Layer 6 of a small transformer language model trained on English Wikipedia (10 layers, counted from 0, width 128).
In attention head 3, each number of a token's query is one row of weights dot the token's vector x plus its bias. The head spreads its attention over the tokens so far by the softmax of query dot key.

Query weights of the head. A number n stands for (n - 500) times 0.0013.
q0 (bias -0.184): 750,457,645,516,588,598,582,342,404,538,567,387,745,831,528,703,556,425,424,520,376,543,721,822,449,444,431,438,425,293,475,533,571,484,676,450,548,298,810,422,438,446,364,443,733,630,269,266,657,567,578,344,524,508,482,632,737,686,275,455,463,496,472,576,658,341,500,596,435,500,340,364,516,587,527,373,477,647,511,435,519,139,631,752,363,511,441,213,439,467,597,430,463,492,500,362,513,525,525,239,408,364,571,403,615,403,325,625,543,527,613,596,662,418,532,832,314,399,540,496,368,362,296,556,567,508,729,520
q1 (bias 0.218): 657,441,442,381,436,341,454,584,578,341,534,309,633,527,275,441,700,527,659,527,598,507,445,476,806,500,342,595,574,671,571,347,339,606,440,761,420,559,330,347,568,310,592,375,412,475,500,579,371,450,599,585,477,646,470,450,426,298,541,541,622,538,560,564,313,682,635,535,590,467,511,510,553,364,740,410,625,497,608,340,526,480,497,358,568,538,484,340,497,218,432,464,517,516,428,633,419,643,604,639,521,331,433,503,431,520,637,507,490,549,482,416,467,276,719,483,469,544,487,377,595,433,539,256,550,632,562,533
q2 (bias -0.023): 616,327,645,672,308,580,350,425,364,653,475,582,420,521,494,469,527,512,670,728,449,252,613,394,427,578,500,290,554,395,481,577,571,447,431,540,455,556,424,571,621,343,453,511,439,365,446,531,367,589,395,544,385,471,497,615,383,515,531,586,441,429,470,482,533,610,327,315,466,536,396,704,462,562,544,660,436,344,582,655,445,371,395,503,515,576,602,639,297,587,539,541,472,603,518,564,270,481,432,533,579,680,463,464,466,599,506,370,515,526,497,564,485,436,446,432,453,597,362,463,398,651,671,588,574,563,408,438
q3 (bias 0.093): 596,485,547,412,378,399,353,500,368,435,630,497,438,703,484,539,378,620,634,503,575,510,685,491,582,531,414,536,503,465,460,571,580,402,493,597,500,449,491,690,474,467,591,518,579,464,453,708,510,561,536,764,506,614,469,421,534,470,637,586,526,513,411,503,327,306,515,402,488,602,409,412,482,494,436,318,546,447,474,456,542,756,658,452,635,439,692,362,566,449,380,473,577,684,408,484,448,474,353,616,578,250,396,503,538,470,605,390,350,229,365,414,648,452,628,409,784,393,609,446,497,604,526,528,414,600,382,576
q4 (bias 0.177): 470,419,671,574,286,496,300,462,452,488,589,573,474,393,487,369,622,569,811,594,744,481,500,395,496,596,633,601,457,788,863,509,625,406,336,410,500,383,348,634,377,323,597,400,390,459,396,504,261,564,606,771,436,571,354,588,312,272,708,491,639,558,384,579,392,615,683,382,400,659,458,644,585,361,411,709,441,192,281,514,445,539,470,345,378,463,767,692,479,294,319,796,689,504,429,540,217,459,451,583,883,674,193,596,352,394,663,403,526,355,472,672,234,402,504,351,729,588,656,621,526,646,618,482,487,487,233,398
q5 (bias -0.045): 463,554,548,485,589,653,551,350,489,507,527,772,621,547,616,404,519,434,659,533,415,655,489,590,467,303,609,424,610,374,500,313,452,442,380,500,467,397,471,485,253,371,511,564,575,566,400,204,420,573,514,532,529,268,681,292,340,600,545,591,641,500,394,612,416,409,449,783,504,460,344,575,709,508,374,398,377,451,612,504,514,244,585,703,627,545,298,316,472,485,399,493,343,648,443,515,714,308,375,749,469,548,681,675,412,540,372,649,547,388,424,626,482,364,600,796,668,369,655,557,385,442,200,616,544,429,439,649
q6 (bias -0.044): 550,503,503,551,345,371,526,497,463,624,509,715,454,490,340,712,402,483,768,341,389,626,678,405,244,544,384,399,560,361,649,562,637,236,472,472,427,497,487,548,497,608,298,548,598,482,624,534,385,639,277,565,480,435,366,340,665,581,352,517,562,427,394,541,457,469,385,630,506,463,616,601,464,566,471,400,395,481,589,645,354,466,681,552,584,550,487,667,474,600,503,379,448,404,226,449,398,420,631,392,363,827,497,517,604,500,466,734,566,487,566,571,328,682,406,643,611,497,460,597,615,430,517,591,470,514,449,395
q7 (bias -0.057): 452,453,524,573,476,385,303,713,540,795,422,391,738,603,622,579,726,737,471,619,496,340,553,447,520,568,373,613,385,678,606,554,496,342,454,376,436,604,586,492,500,601,512,661,446,466,432,681,313,263,567,801,532,488,496,653,411,286,425,545,525,624,528,565,369,672,732,370,485,651,409,461,570,417,484,377,383,204,456,595,194,572,300,364,685,346,570,699,354,355,496,578,558,362,357,516,584,591,352,496,723,697,429,419,323,710,818,504,614,622,352,456,401,484,548,325,380,553,256,600,274,496,575,314,472,540,603,296
q8 (bias 0.022): 345,668,417,443,487,422,588,369,600,359,393,247,392,523,490,534,493,493,305,539,732,564,432,550,413,490,341,568,579,281,584,752,530,588,749,497,497,561,417,503,536,407,471,516,555,399,536,571,363,588,494,500,471,522,692,451,430,628,516,571,418,677,572,517,392,594,370,358,450,461,486,564,403,480,545,524,445,537,503,578,510,374,424,327,324,497,545,580,551,466,647,722,705,506,426,507,417,503,653,377,733,500,462,397,476,567,439,323,416,665,471,345,614,696,546,383,596,467,467,300,772,431,786,443,484,690,402,468
q9 (bias 0.024): 635,457,412,375,434,468,263,620,500,580,429,427,580,399,570,523,533,612,369,562,614,595,567,319,400,518,564,386,344,485,438,677,405,532,335,769,613,613,653,341,530,639,240,573,557,416,350,260,674,446,657,511,605,305,626,671,581,486,476,519,458,402,699,478,547,552,256,427,304,841,520,340,511,670,564,706,479,528,607,559,620,643,405,527,456,328,546,379,647,761,348,482,477,619,306,656,477,363,643,419,492,294,530,474,270,493,519,507,392,471,552,284,648,564,496,432,617,744,365,549,496,577,572,482,608,434,444,450
q10 (bias -0.043): 455,400,336,580,565,623,627,595,565,572,588,592,312,564,350,701,527,421,532,447,511,557,663,737,541,454,434,297,360,300,323,539,613,616,639,386,519,476,610,242,552,574,341,460,644,588,417,481,716,410,585,326,612,251,490,359,633,360,397,469,524,449,620,393,410,519,373,775,507,549,447,500,478,696,478,481,615,464,583,828,566,591,803,535,405,472,278,391,667,798,477,478,457,616,399,481,755,221,590,245,249,694,524,550,648,419,369,446,414,504,562,304,515,519,367,630,327,600,367,453,374,345,445,435,474,477,558,545
q11 (bias 0.203): 487,315,543,431,611,674,414,447,398,522,636,651,548,577,523,463,474,629,545,629,598,475,487,609,615,638,613,519,506,554,586,524,241,542,620,567,562,530,491,655,536,462,567,506,396,377,549,329,588,564,561,440,336,560,429,590,326,339,619,470,257,389,561,415,671,394,359,486,547,597,373,338,739,399,535,547,532,463,509,409,459,523,396,494,703,491,564,269,519,426,470,465,446,503,653,609,640,524,590,471,517,258,412,503,487,487,546,678,510,535,486,641,484,513,474,198,436,540,575,444,625,575,408,69,516,618,420,647
q12 (bias 0.005): 532,532,381,536,392,613,429,434,547,442,487,666,422,511,220,589,562,376,326,397,453,670,419,707,412,319,302,518,479,403,390,589,561,518,353,325,443,489,587,344,625,416,486,472,430,523,550,511,560,426,391,339,482,479,520,641,554,552,395,390,738,448,447,638,436,632,521,587,462,489,703,587,367,671,468,563,440,616,503,504,576,493,629,658,529,615,430,476,469,860,405,265,541,376,676,609,727,500,648,403,492,594,399,558,744,587,394,358,521,651,566,278,624,511,338,384,46,555,575,372,417,523,597,228,610,413,456,504
q13 (bias 0.044): 642,518,471,364,482,302,593,496,383,503,578,339,565,424,662,281,632,698,665,579,624,331,183,242,603,489,493,528,627,511,836,342,406,539,374,511,562,526,238,737,721,496,684,542,507,538,547,571,345,453,354,464,298,595,517,539,328,220,685,590,526,440,428,662,446,452,482,684,455,464,476,447,635,353,447,564,443,452,614,535,380,467,427,513,467,644,664,577,420,459,223,667,492,409,496,578,435,341,459,350,646,559,572,669,470,528,463,382,643,504,770,490,367,448,650,413,651,559,409,416,416,466,546,415,529,717,537,461
q14 (bias 0.020): 466,454,425,363,435,493,477,588,524,356,604,379,483,326,572,542,469,734,429,329,364,540,705,654,470,275,510,437,631,703,425,283,628,483,610,637,571,465,490,241,456,493,556,464,484,728,554,552,356,440,434,589,721,648,574,439,616,562,452,736,539,678,517,551,537,593,540,788,568,335,441,549,507,269,520,431,646,497,494,431,569,269,544,466,500,459,464,462,403,339,514,487,546,461,497,589,603,479,556,391,511,391,532,404,531,540,438,692,483,351,467,469,403,726,235,454,405,401,358,523,527,514,535,514,557,394,882,613
q15 (bias -0.005): 383,548,434,427,474,487,603,683,516,571,476,696,503,552,543,449,543,755,621,212,369,458,507,361,506,431,533,414,464,453,490,615,510,381,452,446,415,324,602,612,392,516,347,509,513,411,474,544,558,487,359,615,668,506,473,817,411,478,386,426,575,693,497,526,409,570,413,576,381,539,624,589,289,453,554,574,337,602,665,440,620,510,458,410,404,399,599,388,497,788,211,551,412,594,600,560,445,510,634,368,620,569,531,523,571,707,483,497,271,487,635,509,409,463,388,578,412,503,405,446,520,531,708,712,497,503,292,413
q16 (bias -0.020): 362,558,411,433,519,388,614,406,623,476,468,642,397,239,357,663,538,463,583,603,383,436,622,595,411,415,330,463,400,422,430,626,634,491,408,367,616,643,518,523,451,555,457,593,598,520,663,590,412,488,552,733,438,561,566,543,468,357,524,587,441,481,416,506,431,670,589,622,410,534,391,515,546,630,571,345,503,470,353,738,348,566,475,370,535,538,518,608,491,360,573,546,575,467,619,678,480,331,239,617,622,617,529,490,487,534,692,633,599,546,462,523,323,455,604,500,500,303,343,539,434,243,575,671,562,506,510,349
q17 (bias -0.181): 778,559,392,431,397,360,660,500,733,557,616,775,466,581,279,478,284,217,514,292,276,643,447,682,169,491,369,446,705,362,459,518,892,525,491,367,393,367,592,531,457,713,504,619,646,716,470,337,522,716,626,370,635,504,430,391,539,650,581,245,553,549,420,496,504,461,546,766,480,517,709,392,550,593,479,482,433,585,535,500,409,405,740,445,707,516,366,263,603,584,500,396,433,582,447,409,446,242,650,448,342,668,464,582,743,500,308,647,496,332,467,540,335,636,349,884,616,231,620,508,487,451,196,500,496,167,645,420
q18 (bias -0.117): 616,532,423,610,559,575,554,669,588,428,510,309,514,421,448,632,566,709,454,514,657,457,440,537,475,427,351,283,348,602,373,406,482,504,519,406,449,605,553,462,577,652,436,626,199,615,431,541,470,439,539,304,881,401,609,546,471,344,281,724,315,523,565,474,406,865,461,557,549,410,492,305,397,598,585,343,500,607,624,366,623,540,544,570,375,384,414,448,528,436,537,621,323,392,586,404,653,591,549,273,511,434,504,603,447,564,545,430,582,707,631,490,615,530,504,314,496,684,475,518,463,339,397,151,435,585,772,396
q19 (bias 0.057): 608,407,551,813,649,570,381,321,541,427,572,550,500,470,503,342,469,603,599,513,442,609,465,738,526,459,531,493,483,381,525,309,769,636,450,357,614,256,320,333,491,569,431,326,552,748,372,635,384,590,530,510,533,490,393,532,412,425,440,583,444,577,460,616,497,431,613,663,526,513,489,434,381,483,477,344,516,347,562,296,673,547,551,522,524,506,437,422,410,681,425,359,535,365,407,555,585,174,528,456,500,456,630,469,566,329,627,391,351,490,338,693,480,535,490,521,633,626,719,633,680,670,321,537,423,439,490,530
q20 (bias 0.207): 490,261,538,606,500,544,653,372,452,542,585,400,520,493,631,718,534,731,350,564,585,625,497,675,706,541,726,629,598,286,518,171,524,383,596,465,662,409,358,409,559,259,629,438,701,475,493,322,482,654,543,430,262,424,562,442,394,602,589,535,391,539,577,521,312,316,510,600,652,652,489,302,401,504,457,618,586,551,544,452,579,534,419,553,404,557,583,267,445,584,503,503,619,373,517,441,479,599,720,401,300,394,585,517,605,497,331,521,500,540,581,444,550,671,398,302,440,534,524,444,568,618,366,452,409,500,580,517
q21 (bias 0.206): 334,483,661,443,439,616,531,490,496,604,358,429,458,335,637,338,486,458,448,753,586,420,398,597,625,736,460,413,627,621,402,588,387,472,325,448,648,662,510,570,507,358,707,582,248,362,642,642,319,405,771,708,472,534,291,515,507,393,577,515,452,599,405,486,514,398,538,407,497,507,519,386,493,566,472,602,392,292,601,546,586,653,309,520,557,647,754,649,483,533,381,479,533,575,355,414,418,647,471,618,474,536,541,349,474,417,612,417,427,587,442,605,321,638,372,363,585,583,553,486,521,384,718,400,188,471,231,622
q22 (bias 0.010): 527,597,439,677,619,763,545,566,343,442,355,536,587,511,261,543,642,560,624,485,649,488,461,508,675,504,445,519,451,579,327,229,625,230,592,437,394,358,378,551,615,722,478,391,585,308,496,465,761,617,388,437,436,323,296,573,515,430,482,449,311,339,398,450,564,453,586,680,675,583,442,392,441,520,262,398,574,720,528,479,437,504,534,678,404,543,329,327,609,591,515,441,532,453,671,477,556,587,613,385,344,309,782,596,363,344,426,685,271,302,363,451,609,688,324,441,654,519,534,606,423,748,623,562,775,373,453,493
q23 (bias -0.191): 568,360,326,425,585,458,513,547,402,432,709,555,445,355,437,685,418,487,479,413,634,654,640,730,570,356,480,484,633,561,497,309,558,478,643,635,406,557,453,493,428,525,484,422,390,691,669,547,797,478,598,500,683,443,482,541,729,667,427,557,369,597,314,543,548,507,570,589,565,506,313,402,570,500,592,487,424,666,375,454,459,399,516,428,611,421,633,288,478,564,480,408,517,556,380,467,544,433,700,487,326,428,612,523,567,272,318,434,442,475,475,683,458,483,477,750,483,516,494,397,647,374,253,546,429,516,577,576
q24 (bias 0.037): 439,431,537,365,552,506,608,541,537,540,525,561,518,455,571,636,589,368,625,407,543,556,569,592,292,442,509,441,603,472,635,403,612,359,526,572,358,465,544,412,559,500,464,474,453,484,555,709,680,554,559,494,464,465,379,542,702,453,397,481,478,428,455,451,422,512,622,612,465,729,259,473,550,531,402,369,366,549,478,487,403,549,533,581,552,463,423,662,314,478,361,639,576,503,525,491,442,680,616,549,442,552,484,777,325,408,500,571,359,572,272,677,289,297,415,484,487,620,506,561,460,443,490,589,395,230,388,363
q25 (bias 0.210): 576,575,432,482,654,718,332,448,314,823,412,443,660,478,587,565,595,766,415,371,663,374,422,377,377,645,555,658,267,761,486,454,478,535,462,817,446,621,644,607,570,224,535,491,290,372,631,703,743,460,416,346,225,278,378,706,423,33,750,726,533,375,527,405,487,463,323,226,603,714,339,491,412,556,540,842,390,487,475,408,739,581,352,360,396,538,526,545,371,537,326,601,412,470,574,541,547,575,412,455,637,523,481,577,264,561,372,181,349,518,515,396,451,223,401,505,453,823,496,509,640,321,772,414,478,777,293,478
q26 (bias 0.074): 461,545,438,297,464,471,506,494,611,614,364,459,481,606,539,503,304,619,432,587,458,556,274,284,627,467,364,541,461,564,466,386,374,580,432,439,500,608,547,510,580,484,506,568,377,476,552,620,483,445,544,417,471,667,518,362,493,440,424,533,561,627,763,582,400,520,439,555,320,297,532,500,655,695,551,613,398,522,530,475,318,637,461,551,487,546,738,345,450,473,457,430,443,466,533,533,312,385,623,353,462,771,432,474,453,484,338,464,423,755,408,380,516,553,656,564,736,477,364,269,627,613,544,438,551,693,573,710
q27 (bias 0.174): 398,189,480,520,437,779,373,428,263,708,369,545,473,554,591,504,472,589,483,547,673,593,588,631,535,417,560,703,336,589,467,447,578,249,438,748,391,557,611,630,414,344,481,444,504,376,414,452,801,566,795,519,589,451,443,671,512,313,651,665,634,338,423,350,504,247,431,455,481,808,304,534,400,484,500,854,404,559,432,627,564,516,418,529,437,456,584,335,384,565,424,596,573,568,259,560,484,516,432,539,686,252,790,643,411,557,588,405,469,308,445,359,613,472,256,320,398,532,661,553,536,426,598,540,531,528,199,442
q28 (bias 0.047): 500,540,506,363,415,438,488,439,392,592,567,397,488,456,599,520,468,463,414,634,649,463,506,468,389,624,603,586,569,582,567,555,393,522,500,507,616,298,515,516,734,561,292,539,567,196,472,455,428,528,549,718,422,549,640,460,484,442,461,603,617,503,301,471,681,400,438,474,437,528,387,635,485,666,562,723,328,467,474,653,512,573,412,529,421,547,488,458,479,389,513,525,718,416,568,526,176,415,487,573,679,627,569,701,432,509,445,455,546,429,270,445,459,377,547,625,663,526,399,418,643,626,562,440,319,494,261,429
q29 (bias -0.199): 554,287,507,529,453,468,475,602,723,531,544,633,529,396,460,485,522,539,634,486,478,825,519,555,347,212,411,383,587,782,723,444,356,446,447,417,507,327,394,219,407,475,401,306,627,690,329,452,440,461,475,419,521,412,526,458,693,585,381,597,549,384,464,624,425,411,411,668,531,327,697,338,599,331,695,515,674,600,523,351,661,580,446,527,431,381,440,653,437,609,728,539,538,448,300,555,710,538,638,515,401,679,519,379,691,309,496,661,511,504,701,584,417,366,318,409,316,452,457,577,456,466,455,353,762,537,615,486
q30 (bias 0.110): 260,650,507,563,511,450,471,514,169,445,340,585,402,565,570,549,474,496,358,529,603,516,324,470,718,757,702,418,529,689,543,549,485,331,435,633,271,572,603,802,580,379,589,493,294,392,526,410,701,486,496,654,565,578,566,453,188,404,514,519,553,519,464,316,370,575,554,377,402,515,409,614,643,549,550,526,339,497,480,551,585,500,383,627,518,541,768,799,553,364,418,493,455,252,332,704,431,678,504,533,796,460,253,585,534,546,459,389,496,525,444,544,413,425,511,473,678,729,343,493,430,477,652,559,457,596,418,421
q31 (bias 0.089): 511,437,699,551,482,287,475,542,413,442,323,628,408,518,646,615,511,535,428,358,352,570,412,525,373,652,427,377,636,377,645,552,554,518,477,448,371,322,507,622,622,598,608,459,325,225,651,334,526,614,454,525,472,483,523,508,482,514,510,382,444,545,238,500,439,302,754,323,603,593,481,573,567,615,447,614,353,435,520,748,306,532,504,516,580,736,546,591,555,385,496,447,537,524,445,471,421,519,441,774,545,717,470,199,552,448,394,380,751,729,688,580,347,552,716,608,582,536,417,313,496,357,470,627,347,254,456,415

Each question shows a short text with each token's key, already scaled and adjusted for position as the last token sees it. A number n stands for (n - 500) times 0.0019.

Then comes the last token's vector x. A number n stands for (n - 500) times 0.0093.

0 ",": 697,430,477,486,348,599,648,366,402,455,543,424,488,417,504,567,468,742,378,509,426,380,512,546,487,246,448,345,442,585,395,591
1 " with": 612,346,655,578,475,510,517,458,518,296,373,329,356,669,569,541,453,634,358,490,258,428,503,633,525,163,519,410,452,722,385,334
2 " the": 610,442,485,541,389,573,538,464,469,325,482,373,428,462,549,442,562,689,444,496,393,377,425,568,555,263,427,267,454,635,354,376
3 " N": 708,370,438,602,242,512,649,459,469,534,689,215,620,398,562,527,517,752,596,472,182,475,488,651,549,179,490,257,500,709,341,491
4 "ether": 761,428,499,605,255,636,493,379,555,483,599,272,619,467,452,505,546,743,630,426,306,356,468,785,449,105,542,345,539,691,434,318
5 "land": 744,361,459,510,266,698,602,505,473,437,673,198,529,424,363,547,557,769,670,495,354,368,440,757,498,156,448,389,380,735,320,313
x: 438,570,611,469,533,530,386,440,600,292,276,563,526,432,525,532,457,605,734,439,461,657,559,516,440,597,497,647,403,384,597,612,338,547,442,527,461,580,545,445,601,321,536,645,420,570,549,471,572,376,496,520,481,450,237,534,515,368,677,502,586,438,604,417,375,446,536,418,255,482,437,582,554,576,389,520,513,582,510,366,549,471,533,564,422,638,415,465,527,456,502,596,490,546,439,412,527,470,550,330,548,389,456,559,484,436,564,551,535,561,492,558,463,671,525,338,447,602,719,403,535,728,591,469,423,440,362,414
Which token does the last token look at most, and with what share of its attention? 1 " with", with about 50%

0 "re": 707,439,474,480,338,604,671,376,387,439,566,408,504,440,520,569,474,760,397,509,430,364,527,571,502,240,446,346,438,598,390,580
1 "ement": 760,267,422,435,326,648,498,351,443,268,543,308,459,514,495,493,576,744,506,511,235,284,569,770,515,110,461,351,456,640,257,408
2 " to": 594,468,511,443,388,561,402,700,379,184,395,279,426,629,565,470,621,751,626,607,191,403,404,672,411,117,432,179,368,736,365,448
3 " use": 766,333,482,478,410,414,417,404,442,355,370,423,510,640,628,495,410,627,603,508,342,299,681,810,519,326,338,303,323,746,329,468
4 " F": 735,336,504,469,251,491,556,366,392,356,802,284,714,468,588,462,557,803,500,506,329,330,564,651,542,289,452,235,565,506,369,507
5 "er": 752,395,497,431,232,604,414,435,553,422,621,291,568,507,549,587,522,784,602,518,326,336,587,799,545,244,486,372,545,597,600,325
x: 250,409,459,286,388,393,458,449,643,504,317,532,440,692,378,561,417,605,581,385,454,547,530,488,481,424,497,548,365,475,578,516,548,656,460,570,499,600,670,454,656,406,370,594,449,429,559,414,534,614,396,567,543,342,497,480,475,436,701,435,629,521,408,385,476,491,566,489,557,546,516,511,502,516,464,436,693,630,555,474,470,371,682,741,503,510,488,480,591,318,551,563,567,516,576,552,561,444,484,364,458,464,453,308,417,460,605,538,568,541,543,582,402,524,584,383,300,663,604,473,555,541,444,533,485,434,502,517
To which token does the last token give the most attention? 4 " F"

0 " and": 694,444,477,479,354,606,651,382,384,447,560,422,492,421,513,567,467,750,394,506,412,383,507,554,487,247,457,339,436,602,395,590
1 " at": 630,457,453,540,347,640,493,222,525,412,454,310,425,596,445,610,542,691,472,570,215,367,472,764,508,218,502,336,422,744,333,451
2 " the": 656,475,529,495,335,630,501,455,508,316,511,343,501,462,608,490,497,748,547,493,330,274,493,666,493,280,403,244,441,659,359,343
3 " fin": 709,421,687,482,245,591,554,352,443,443,642,402,677,519,603,491,440,764,690,521,418,377,543,874,601,310,418,303,464,801,318,323
4 "ish": 741,454,564,546,311,557,494,590,488,480,564,316,433,579,492,602,504,708,511,583,353,313,627,880,540,333,445,411,531,717,435,334
5 ".\n\n": 595,428,525,546,456,581,676,397,497,360,479,440,470,479,569,525,538,732,337,593,463,452,482,578,595,317,471,318,426,518,452,533
x: 412,336,595,454,486,559,490,539,461,447,357,357,540,484,500,530,541,549,586,410,483,459,510,464,448,476,563,686,434,456,530,660,370,459,475,530,440,452,462,478,597,374,311,442,277,498,555,547,430,461,561,660,512,542,509,447,440,385,974,506,570,511,523,449,421,365,524,608,574,598,577,566,471,527,538,349,521,527,619,474,431,399,567,676,491,520,465,489,464,445,600,420,470,553,477,520,491,501,475,322,428,552,526,405,593,542,508,576,511,608,527,553,488,589,533,442,485,571,602,411,541,581,469,510,469,471,392,475
To which token does the last token give the most attention? 5 ".\n\n"

0 " Mor": 712,440,482,481,310,620,662,354,381,445,577,413,520,421,518,554,464,760,403,505,436,389,520,579,500,242,442,334,435,600,397,592
1 "b": 805,271,501,496,226,702,471,354,444,414,649,274,455,517,508,600,551,749,621,571,287,292,631,798,453,222,350,314,453,642,409,380
2 "id": 650,203,579,498,313,682,558,472,458,409,610,260,552,436,536,449,553,776,562,657,242,315,474,718,529,233,478,288,415,759,294,370
3 "ell": 840,237,605,501,266,621,504,437,564,400,635,234,372,432,540,525,530,746,624,513,302,220,482,684,436,218,445,301,527,644,389,334
4 "i": 687,318,441,507,257,659,523,363,492,318,582,321,450,439,560,428,553,894,548,530,356,292,559,790,491,257,410,347,411,562,431,519
5 " was": 697,464,562,647,464,716,524,451,375,388,426,423,396,540,489,379,455,751,316,639,396,435,511,785,487,238,365,449,468,680,455,439
x: 393,407,669,428,444,582,459,449,574,449,405,387,612,498,486,508,584,635,658,355,493,537,444,453,443,467,583,765,319,459,548,635,465,462,414,591,425,362,542,580,548,417,356,488,377,401,433,506,401,421,659,598,465,501,374,503,451,375,734,381,511,358,459,392,417,346,562,605,473,537,458,478,597,411,511,536,631,617,560,365,428,469,461,682,564,555,600,422,428,347,573,501,439,609,425,461,550,400,530,338,500,542,472,450,545,473,527,584,543,641,501,691,525,585,491,426,489,624,647,520,557,485,582,449,572,519,431,561
Which token does the last token look at most, and with what share of its attention? 5 " was", with about 100%

0 " T": 707,440,463,470,323,599,666,359,395,456,570,413,516,421,515,578,449,748,405,510,428,375,528,566,491,256,446,312,441,590,397,607
1 "echn": 730,299,380,302,188,667,373,360,531,334,617,271,518,527,662,463,490,803,636,460,244,257,428,682,480,226,528,252,414,671,299,443
2 "ical": 621,281,449,418,268,683,485,345,485,281,655,326,588,307,375,488,467,743,543,473,177,309,458,689,509,241,535,202,448,584,323,456
3 " pro": 680,380,417,379,266,602,484,410,627,467,635,254,645,369,490,472,601,803,750,507,348,330,526,837,593,231,353,261,522,722,407,501
4 "ble": 801,378,555,390,257,493,413,509,508,257,488,290,530,636,504,596,502,781,665,550,408,223,701,787,627,270,307,393,426,745,339,384
5 "m": 683,275,470,536,244,642,456,304,473,396,476,325,510,586,532,613,596,797,555,597,297,278,562,846,596,348,333,355,406,680,328,411
x: 363,492,558,407,490,529,480,504,550,359,338,397,494,537,537,558,542,611,549,317,480,489,544,451,449,339,497,679,309,536,562,613,549,483,543,491,448,445,603,413,648,251,688,583,356,452,527,366,388,396,573,361,458,561,199,445,480,422,638,512,567,394,474,437,457,571,475,562,443,578,519,538,588,710,380,558,527,633,535,523,351,454,557,619,411,558,494,400,449,389,448,563,615,573,427,509,408,516,538,525,480,411,493,363,584,491,620,499,563,548,546,699,355,635,616,449,509,643,616,484,500,700,543,492,418,527,458,534
Which token does the last token look at most, and with what share of its attention? 0 " T", with about 90%

0 "aly": 699,443,471,475,325,609,659,370,382,445,567,418,497,422,518,567,470,745,414,494,431,387,517,583,493,260,438,339,422,594,387,593
1 " |": 712,381,409,598,329,703,513,344,546,290,378,367,360,543,517,502,519,728,343,522,318,363,517,561,466,134,376,333,533,597,302,465
2 " ": 718,211,449,481,254,757,521,382,599,395,434,265,424,399,536,474,522,841,458,597,355,414,537,624,422,180,440,259,604,698,287,479
3 "6": 665,206,448,460,343,708,531,419,605,412,433,277,509,397,362,497,541,810,545,530,254,515,487,694,530,134,286,287,566,696,327,448
4 ":": 655,366,430,494,358,711,430,396,463,498,602,258,444,458,308,510,504,740,390,545,290,453,583,673,529,199,377,458,611,712,359,439
5 "00": 641,236,422,443,347,649,473,406,439,440,683,205,599,451,381,394,543,703,454,620,265,450,507,672,475,187,336,372,464,794,274,426
x: 426,355,732,442,453,492,410,479,531,391,324,405,492,434,548,528,553,641,659,379,392,625,642,502,593,538,603,712,444,542,492,656,413,581,478,529,499,395,508,346,740,464,496,463,334,506,390,453,593,400,469,529,468,532,393,468,398,408,661,590,587,506,549,321,411,444,432,573,506,490,411,551,483,458,385,528,603,598,391,474,448,424,643,528,493,722,439,410,503,331,446,530,457,627,585,405,445,530,434,398,479,477,363,539,604,471,621,568,493,572,468,525,529,491,552,410,566,554,601,387,594,605,570,538,363,552,415,599
Which token does the last token look at most, and with what share of its attention? 1 " |", with about 60%

0 "y": 697,454,461,467,332,598,664,372,396,449,575,415,506,419,518,571,470,746,420,498,418,374,527,578,510,261,445,341,426,595,392,587
1 " Her": 733,346,479,471,204,600,563,362,415,322,708,255,551,555,414,652,579,846,631,302,126,308,565,637,403,245,507,190,441,757,394,563
2 "ber": 754,351,394,359,243,676,622,381,421,323,509,405,558,478,532,633,547,905,638,463,268,334,475,742,593,309,351,411,371,736,486,364
3 "t": 681,211,562,406,221,607,560,545,518,393,485,225,408,492,534,589,634,842,638,482,150,355,542,710,551,231,419,325,434,697,468,401
4 ",": 690,332,596,615,324,605,481,354,513,452,405,339,475,352,382,484,452,694,421,427,189,444,485,654,392,171,391,402,391,711,387,573
5 " who": 594,326,720,586,525,588,548,679,434,329,440,263,367,554,498,529,646,715,443,481,154,425,530,581,481,162,372,303,560,665,517,425
x: 345,304,660,391,518,642,475,405,546,396,355,411,544,594,522,533,564,686,624,348,599,470,508,405,474,563,560,740,352,569,540,624,439,453,406,561,366,466,530,546,510,476,459,474,248,452,389,474,365,422,529,579,467,406,508,464,518,348,767,503,636,448,472,307,368,478,579,532,479,531,630,528,539,469,551,441,577,613,493,493,466,503,521,535,430,635,492,475,550,477,614,531,450,572,559,507,479,431,363,388,517,560,546,472,583,474,585,545,435,581,429,579,445,675,577,302,452,534,577,475,595,548,511,514,464,458,378,490
Which token does the last token look at most, and with what share of its attention? 5 " who", with about 90%

0 "7": 696,428,451,474,339,606,660,343,401,451,567,409,506,412,506,573,461,753,403,521,425,370,532,576,493,248,436,337,434,602,376,581
1 " |": 682,402,399,589,331,645,496,319,492,354,498,271,445,578,526,567,469,704,351,509,246,266,607,605,500,121,372,303,473,708,287,444
2 " ": 727,253,426,475,253,633,518,358,551,383,572,201,463,458,544,505,478,819,471,626,314,296,601,686,451,213,406,279,547,747,323,467
3 "8": 670,182,452,448,312,636,517,381,532,405,548,232,559,437,367,529,457,780,611,566,233,434,561,745,535,175,292,275,515,780,416,424
4 " |\n": 715,338,434,557,315,659,472,289,472,322,688,288,445,537,519,512,409,675,491,558,391,404,619,642,534,156,319,363,536,744,435,501
5 "|": 609,436,412,555,394,589,590,326,529,405,474,383,483,489,541,525,448,675,361,580,345,384,629,558,507,172,420,389,517,618,370,438
x: 403,382,605,415,482,534,475,558,491,405,347,484,554,470,409,547,550,652,649,406,488,553,474,538,479,485,572,742,424,507,472,637,468,534,584,531,454,432,580,402,645,389,379,430,290,431,483,530,528,425,570,686,586,342,518,405,442,390,855,508,586,425,449,327,394,500,517,552,538,515,549,527,444,444,552,452,497,614,557,477,431,370,559,661,424,579,441,483,542,409,558,495,466,417,421,479,457,406,474,357,307,509,478,430,582,439,531,567,559,674,535,484,523,556,529,501,515,618,615,441,584,604,593,478,448,470,391,527
To which token does the last token give the most attention? 5 "|"